Layer 2 of a small transformer language model trained on English Wikipedia (13 layers, counted from 0, width 96). Numbers have three digits each and are written without spaces.
Take only the direct path to the model's output, skipping the later layers: a vector added to the residual stream pushes a token's score in proportion to its dot product with that token's output vector.

Output vectors of the tokens that the questions are about. A number n stands for (n - 500) times 0.0047.
"stric": 608583733773589503420600440298711462289298426408578464447686562352576527403597261582498378294354472597504421578489544618440489428476574441503197496409700514453540558507393687440612372372524520528365662440301691360537570521470575461371429420433573717665535670697460519367621622642597257358
"ks ": 412626530570506535638647589601479466499589427397357606516450555247754319440521352410478594229519442569394326466513544563679751345366663402711343769324445502509578532283423710344734396349418513517586568578303653545632619421335486564436462499730355385513521392642664435579501362614478355502
"%": 529353560568693403570553733202712542568278683616659270508734416314613428554775320623416430396325446371454524489466500690612649540416696370737492524305680532534478554625439741450484422382430428584391366432483721512666577538410304359357386486208322516438530584694626466441530592550433417279
"und": 447477511377545328436473387417463372361444606452526566503682653488504544518553350472503332510525431582540354414344806379454573542525593438583473658324458479519644483564586579645444508402481459452556498406485626547529507564472576626489519332277473524501498514771627505443620441672452422484
"ly ": 272425693621631178444576370570774565601419699531447547431581525568467426436546575548550524339405247505390326419564377313733695571316566594406461500317691709530555557143593731389532569339505567293530730423313475483655600481516432337667291641341391471454495595663529382540655481608368606556
"would ": 503672976504808547593702355345434426331371591476495063551706806314581514452725445428467657339544379321475456627410682604379614288628567416552324573228405659343509272365562599386563423598175506263478470607561559331496534715382502564521534456587575518564553398564770521685715238487585410249
"land ": 693507663658508415521630294378582481320308448447499294489470631212444263499720438616413535410422376464526329368366655677702526663750577409521353543408461656495512546312400766452552536419269499261474714619333558423771533610493573665563441687246511492664488578665413395526465495459489473628
"other ": 401292499635607569276583399330581458377558458542457373368709348294792369669704365563478303284447313357648450492381700378453712297556552509350614505501374419578689351530290849499491283352292494273687741645405518391769519399445547712555483557605561509483514529795244623592603626721547678378
"ia ": 520495508606312381545517570452825482555683529551395428386447371470473363449665399429505500628534399379508531615470551457620558486407697688530215442287394543597477444356397684537514329567553354489411367554359532475584628631507360651667411608418521634632472474618522481547612322522357505567
"land": 626465601570557422463669310417557533352309467386499359534559648323569321421658431603411602437355456409532275449340716756658539639733518413531519481361586621434582506535503680395560526279387353352581628522380526468775532665474577428540467635167451694632491454701469367496536425356529445529
"ound": 505363474668517433368462337502423488245456502320697552561693752566647596489535394412403693353416509436408304466330728583516703484664776475477462159477646569422600534537325673671521560402510414415438582443447599548487614560432360505636499512441499577399526526685629419473547363476615248341
"C ": 463507731621331619668394650368594452551568361465374386398658584319530406521538557536311502402368533435448474391402543590369663583503674449465448574449357720640498460385419659531616435548459553567424603375527585409464524625441446512520361624476437500465478595516583576635562352476477504353
"ast ": 553348583623601403492349405487769705554614426248576510626622516443720437529582171413436303457393457383424555469442647603559695174452502570367479591512475821576642408266501618510504316513523524481577465354479480589480608608367551543420398471648440441473499609734282542372586518575486530420
"been ": 389530571778655403551775392380589387390291640544396350393890792330707384620936700476692282524195428544505633290322411450576569181347500638528629627215586500496602352247552952710672334434427542312505682563164448365546547739234520206696362527321649576351513799566540265787774095721440124329
"ly": 270519689625551308466500356452762549652384634450438585433524489529509492557564435496626624442327364468325369357543413395668690557462485415521441539482661546588467426361429582480442514262462358409483691474338601440663548493482613355718341679265493762409506358665663517613718475380406640492
"ating ": 571343431384675362505650358516540494603705736558585285624573509554828398473527345440611548251374349529493467404523517456428597448549527559608347580563379812618451457444415699477540313444398545505438636464477614467512645423640317582570353432598502341508529443779488475466509512617257244365
"had ": 524579709456727483501638424255454301385345421530331237472632708408764513415753505466508558461386501519559544505430672572424719379480605517516447604235403767286539392283650532433669454505282564331560425474492571353562513572397528421587513451554635511478521404554704359737753541489446358373
") ": 552380632650486380439503396499693408490469496570372536497395480492488510375651529682367395520488418433471605471442579603521580453589725360723586699540554543520460539499599453356685307446616523386470417467378595508512567550295273431583441517586552462358492587337563392642821349394536378440
"ic ": 468252517549375523587443363529630476579608344585486476460416444417761473660457395474344480467459409391402343570478556389650609580444574406368579456422242547581491600459319567555523368620507538504290713563176691586644623608675471634709425552415558461551485441569417505497683504478461582488
"ally ": 562538678482575330391636519464637522447414510670529352652772639609501575440538447350518363512366390353399399480508505365580909333541427600749544581405482641567497522280468659398647167348409770370613666446470674427501589427511281553549356497387477552564504392528472491539515308549512350472
"Americ": 644334653587626578561589557249697466622543290571771356285468678325721384384693492413677417352461482157533330407423796669500508555350583469667490436366565463470499496460428814436443458432301526507273413412304588454445528703469474630704420488230544614561549523504628470606809366403339682399
"3": 598341706534566658360493467431516523424385534551413471401732431358506389594577351574583537465585462475535592438531509494558626441484521462570412449438473486499490551504595472571506526512477576614449528281543441579706476532571515429635446402437492482326518601446752433379573378527413472337
"D ": 500471522713411490611479570396643452534626506457396276376644529434398321550616443575437525463348434457409525332443513566577756502518667691600589633453357644697615300421361626442588332585422518538463447359578405486683544547385467512452403503465545388556512566592572668599559242630482412150
"ber": 526537458606507501463561641427605429563301616462490333523565578431662542340638419690454439608422468427616653351480498442532757458522456220388464532401563452414622648449238495488603385483538329390478507412395628604681599510450532413507484591388408706577502343465579434378647556553532608439
"197": 485380548621466689464636404337612539440527294382607627535594591209777560544499418655461375506506509387345385454566563566616721558408568348450593529299575403495449467420478592459309229615494540547518614294425679653618513464599479659380410429514492530345558636467640442602694367481486467325
"N ": 551383420573477528555563313323740543392572376497341343498802573446404292322578413649543426461311468408510429445493585676549643496473681511366542525475367567652597558397318704623620480450477577621477447474515362380463562646398456486376336730657403575405529641444622418781728441567412567212
"ia": 583399452410396499509565569483833436551590502468453440440456351486555349430637387463490409524479431341519407672422663557634489553374540621572228325368609551602442433579460573589519441493612267586409331523458560532658618655488354550595396515407498739620487382644608445571708312490306512561
"ts": 462422584450516467619598329481454534621480661376400504375469465346552320598675444438555578271434571300498554383528740693479668494450549477605483408491673355552443473596468633514615636542508296533454477516439623597507619429352534482428639578484513565347502307719556487528633238491477410383
"Rep": 480161506739552392473714526287609371361461486526528455458759556433493356518564477669625317453422488419494394592468507696380510583584650605604459551315590421593403344504677583391493601604251477434420481388316678483668532494430528252285521585386506604625574744712554557489547378677506382310
"st": 658475540635624479588599462491371558563295473476490536665467566500550425515483563573461379377540592283433409362533572573708500319469426626448591595468497533436544499548550535451623441483481376406472623419339532531502469559497581463441517467408386504448504514600388548532602398730538440364

Output weights of attention head 1. The head adds the sum of these rows, row i times number i of z. A number n stands for (n - 500) times 0.002.
o0: 472342624562640361410411398716586321435566566335387473375478580265444488689469521273505522412549555706390587593518583445416403494546562711350345460609539561419456501702399579473459272531341522338605893252612378538554515425644476434516512574676677568719659551424371494416711349353665462470
o1: 628544655356552528457488467291537219600501483467320703336114502637493540527531513678462560629416722484673358553287471658571679523692553519509286490503480427319605375479732465325555546304566492495518380632328491579672762330391715556326427450582526398655503642557438386690607317459517378384
o2: 650488507620580543336609609388497562366378508619450434632608677291501680425716481402388361469450402541486544555621451447406478474537493389604499287567429701599359483658493460427515532269648448513451480315536441622555438472590498434348442445410426678707491536775522708498339469422555388478
o3: 470589586632689619465511482827716389242387425368384438529407768390452682444488337451755194525614588569569423440556538663581692292618439449298266442491446677353546437411428477506635483531628413416692331474456566365525447412621431520320706535495254597285326379530785547556775575399772273425
o4: 419510251782705559410478425393393740273452354480630318516794590486586600374600373489679145549562401678709556607571631540431489388496607381560510203694497667450498316685552403492552361464622414327550528230512551508517241341408426604262507531663554571618821405628445488328420864487537317438
o5: 405459525747474568421375503304637629535448464503564593300316316777459375314656385570401412533569511454627510402634646663545659686559613428548570695581450455338375580666578523398565588425683417288586346513364435441545396567459419375341495434750721510532477558556610437542509746331192425191
o6: 626517504528628385284546516627477438474567508579426645321429375344625496351482306373613562383581481431144377538355357491665680525677705611587731530520488570665566527328346574359567640508602764599311703478412644453523493341378453507485452411546376559549529516520219694456446295442565651549
o7: 541515540607335466486295665495462434585445585613445547564421730577294477645541370642347360574485297509369489309506562606595638562646609628470402513613321407440403489461529422428580409608690335595491473395412671671470706545368628507570451438275413548528448554500512632496472365532468559394
o8: 473535361315502754563263392328637472456614534403508324584430469664477599486494567599517543456455455385734634457375501666675425714517582633481529457533424396560453665191603515409433574531572441407449278342359335838402782636442428524543459743646382459631333572467348218544659453363523575596
o9: 378682472658448137619344505373463509699391388635444758219598590542275272772682287580381620359348372352320508378592386510423656564584711467269415594703352426475398431643516394513498443802682562459546614451442694345372745599374623633655616414598557516644354381494492628396784439496394495416
o10: 545484307558346471603482476440403476511484551415444655531591511550338338925522327487340619531749353547583661164753582594244315549583240621203536698206371393652205549666439380577562683662513406581453633800390298507375476599503715561389384582511639621476487611436519573674368548444398388545
o11: 608536442662518526452588442403297447451461662597443579379253486460497372439574556316427546439607509333336196629677706502656696333494520397550412624704563473408534548593486612523456595449681360541478430664684570456391376624570533425364581335564504478306439632632642742316490298565493378453
o12: 411592705449470619351566565704592427552502612667379477430537444587331472490519425500503515632632710658327752574472301333540362565551348408542611734540590404343377429336342363416560513488457609688650340596448393311374594436665295563635466663153703647506382459668453303445520452581609144594
o13: 267553629596488336629475473379429671406394466506627445534758707561671670369577710493586302520350667345573367702479508349510445454381381409600392392734570456278497331641427507702555421445324440440566468171511385672550317639635528569360567567644461563554540255686587711689401600542328365250
o14: 559462304425429560535387309248538678646539628436677405369315370483461518467482631674537625662303536421585354771276254530557481877358487429643633441625286517739565432588659404445433596453482387504576177443536506418541655511462484561433713541517572454587579539556280355364515439476653415692
o15: 425387484407619641476432464484495598468420327618409376440542584481445655476609498161523263452473587311601234454705586578484468358620529566389077344746692506449575387655636596542500478315581510511671505541477545524418305618580580530322501586590459501409563590753652437423629763558503318414
o16: 483463624623300746478247479310645808418641298202547308440547515682583334434433525421526322514522494400480719422342423449361494450599243540354289554394570616703828637412494153660541516707432450536533633669425314536539207520517692983293426606530262317441322345714621468584449866755489554721
o17: 487612602327496837484353677523430669667404475435308352609607409670464770400514452460259316424542727607485606459596590430452528316510268475450333503471505555311443508490493474498528717549530389594550395543340447453397324741547449645610539552521572621487249611646575570538574484500236494353
o18: 487605595511671416585635406575496258600383587520515519489563600445466415765499242313617643460456558643449634391414364530358577249439520413397535524603439455403537447474505498513579515496314522522497700613661511445442731244519353503417435443482546522593541549491432612458387526674582323633
o19: 567527622689438360401578616525495623436212430533529501570597705306472547233501420356486140481512661444640474553681659593370395552599401420515306359560599690345586329574378526606547451496527466507455771549612464427638347581492570579344646353569518383445553486484657705459545580345480514296
o20: 346416629379543480528350458514800291563579701606668438449573618549568298610516565529406752476526343364303455480437455481730520636521572638464650724629414228540546753467657482659502379634519314421504346259518366789315968458629421397446502542483373492221292387471480282545613439565206387624
o21: 535375554466434481536583484559485489409581603510672608374448415480648266318634266527603623684616672459537396268504869327449492604501546566678485483295611276347483461214739640501492289349626508457481601623631564596577592649419694388464258600516368497416693492414564418285408742338319440541
o22: 544593470437295424622405543435595548468672605226363497585415490472430379753382588458560462283528333292373681506444491502697488679626551575329383531383535459529382486567332366475421708724501417575355525461375409494396666692494533541516614730450282679426550683604453583539591365455513513660
o23: 670267610492644351322655338660453516490482719691483381459637527789346492561403421730575576521422298593403440410597413815519520345577358421349457502533447505537251401552622552422464559294387505595192729749696489552264721367639353425532414595360456438471851560553524488421379455511368620537
o24: 196739336355550564407657449408409746174511530701547633566721577466606618443606242773611659506623433681562237397605573645621798359721322621468638524445377378541666580501340409615548613449556580645553382335472493497313488435527653579445287341510420384373349207392507263494466688417460395476
o25: 665541381412485579437385520297325639493573322374454449633624487524558693308465575684398478450402519565645465564381651607454513424445354609374303339277590649514427556537561603533279648455638534490526533198278554506613391558431735538464608342588646528465525555474476555645507551543306724472
o26: 558327614465673362247530453431625492351491658577498562469627308614435650386552409575490336521678177610392526382527664705604629406491715559459340365656524441646488428571602549401576394348710489496461734434410465582505724327238499368362387477358328642449626644589505351658443603363507463730
o27: 557723533491609445416363482848613279493477531437439493539381586547531539474519592524452624615553555645644394434384627673634362585360553566460449647444360360320557736298369612516369439708355616632584481448420481515635355399355423464755458499483493326473306443364416417514610442451532615476
o28: 339709617462538416546633263770339393464535657550516440601708402557263456553307476434812720493600452397526541687512495301479450293571456528391343534710632492395441321349548503485583394415226443641541627370536535660455426679375418531372750498619575477445180575591674438459617584696355216579
o29: 348638424781489503533696533504421610553493525493545529527398321572395260450589324372444351581664375574338698435604613294524674520506605327707523573547645432325302524435518386573595478679643405663349574531740477377410415504369389537628381466428511539581705545585490575276460502477403321515
o30: 335445399520460323734552448444491433482563525479525602447341486598419729698627648477508611516476380188319533560299424542654486615360542700561249468592449281564484327499339547531532482377465567747424415511392712549546712561529533399600485579269385799604526482733346528609363337427619490546
o31: 747569494618205618529647384289389632344390438406609427642476613470415394286614484360548340448535410469572218421539775674469499239593405406529280477455654490512613435536460324608617756450700515602585419673571579524608493618562678308457473523364331456330516443491720501536491720479492493474

Each question shows a token from some text and the vector z that the head gathered there. A number n stands for (n - 500) times 0.0038.

"uc": 654404712474551302659617438494622398474535359330353477690600510654253677666700487407490453426372
Which two tokens does it push up most, strongest first? "ally ", "ating "

"ack ": 645388701476617359710832492590617493283597414450370463531585592638421666670702606351574417546480
Pushed up most: "ound"

"are ": 756439813657653387736827395608538534416561178572226529696657506687326780529553730376603601461468
Which three tokens does it push up most, strongest first? "stric", "ally ", "ound"

"eng": 543565692383466416788778572567640536421537407393270512561539589705426746620611594361537505589456
Pushed down most: "had "

"o ": 582628765481443435716820568524679556410550423365307599604581572585383649609692584360429473606489
Pushed down most: "had "

"Con": 614606741452369473664848614627764475425505450306347700534639534511398495498798511397410391551453
Which two tokens does it push up most, strongest first? "C ", "D "

"3": 599363706392641252654566445402671414369450405417418365733531536763252768685639582299560461387427
Pushed up most: "ating "

"al ": 619606728513455508719840563584701572432479376435242666610700520569327691650661601445444456461473
Pushed up most: "stric"

"|": 580439641372563368689662422557729484378394415419384425716559541758244705659616566357530494382418
Pushed up most: "ating "

"\n": 670350715401666290773727507525582449308570476430312369599532593646429737621657631289586452585416
Pushed down most: "had "

"| ": 535462686321569341676625461457677495355512365439349407642464571773308819670585578287542477474416
Which two tokens does it push up most, strongest first? "ating ", "ally "

"5": 563392683357603294653575466433684399383476377409429385715528570775263769705637587334554466413430
Which two tokens does it push up most, strongest first? "ating ", "ally "

"s": 587562664383374358709732511589640438497547399279212519634543596622337661677659478451466448588376
Pushed down most: "ast "

"(": 544615802417490542754823558528656581425529307446202689574541525661346829634573643357391556530419
Which two tokens does it push up most, strongest first? "%", "ally "

"4": 569561680559492511655747520553630506453490341448349623631638533677266592657702570435512529409505
Pushed up most: "stric"

"D": 538547641500491383664743729549722433438568573368534611551591651491447562718804484393504272541456
Pushed up most: "N "

"\" ": 465554716519461491768804546630558526379489408361277553505652471705311584710722557428384460509510
Pushed down most: "ia "

"s ": 446563686523442501742829599643592534388509381390304595496654546697338581715724587454400491502504
Pushed up most: "%"

"15": 537484685317521353685638479455714494375455367416317408646473563789326828649578585303499485483435
Which two tokens does it push up most, strongest first? "ating ", "ally "

"t": 549600657501370386695764534580613486521566386287244583619563567585344617768691492473546410567448
Which two tokens does it push up most, strongest first? "ally ", "been "

"ar": 535660686479336448719843630479671497479476376329330660573575587692352585668697638420447440619562
Pushed up most: "land"

"2": 564635761395433533759816551548725597430485307407226601595546553736344812675551632366375546555472
Which two tokens does it push up most, strongest first? "%", "ally "

"on": 604639680442368505738783623545682538477452430363242634606637602575315651650659547478415429484423
Which two tokens does it push up most, strongest first? ") ", "ally "

"Tr": 608401695445603343722791530547620465313604457434400460534545630612418667683719590334564384560473
Pushed up most: "ound"

"-": 556635773411446564788847578563703596446448327414219696594567531610355825639555650388363587516431
Which two tokens does it push up most, strongest first? "%", "ally "

"1": 630539735536455456704711582564631522443487451470281616633620580675314585644705515407506414478477
Pushed down most: "ia "

"ers": 756545769508436370741835439597626515522466278313071498702625537686387760547574649509585569569429
Which two tokens does it push up most, strongest first? "ally ", "been "

"W": 389685616377261564757810721537602484478488502261296709449577596694347526697793461492306458586522
Pushed up most: "Americ"

"0": 612645648520336488659808563606728521486491384316325626598655560557385594621672510473466457514480
Pushed up most: "D "

"L": 595537774586513472596778564556608509456556421377336653661634567563302562656711522415490497483492
Pushed up most: "stric"

"Mar": 532583615383239443666730680497699413501482444280310667580630634637407512571806473501464392567450
Pushed up most: "ic "

"K": 542618752577426441654782581522657536443551402420367720611642531599331573717749539390462438543533
Pushed down most: "ia "

"\n\n": 635277728446780246730688578483592449320624509467417436589545575589449696673695610227601408569434
Pushed down most: ") "

"M": 560545689472407422748802609582608441433530410332408610529583587562401583689823540395420404512456
Pushed down most: "would "

"Le": 582566806528472441701748552514633564410553401430288647624605544623326644662689547374450470533475
Pushed down most: "ia "

"ab": 597662692401336469781701589481664519475437424359197528632524580697369689563618546466393423610403
Pushed up most: "ly "

"6 ": 586524721522506488695737476536749558398335349483273538696595503752302751616580604376443555424488
Pushed up most: "stric"

"===": 594368678407664318692763624573673467320617534426436516555578607555455646652728591263588403597446
Pushed down most: ") "

"V": 577451702490588370699720637522690445428553510419471539588584614576412654680731545350535364504438
Pushed down most: ") "

"Par": 537650702421339538703836679524748569426478414457294751526641559648408672597753583428414424555525
Pushed up most: "land"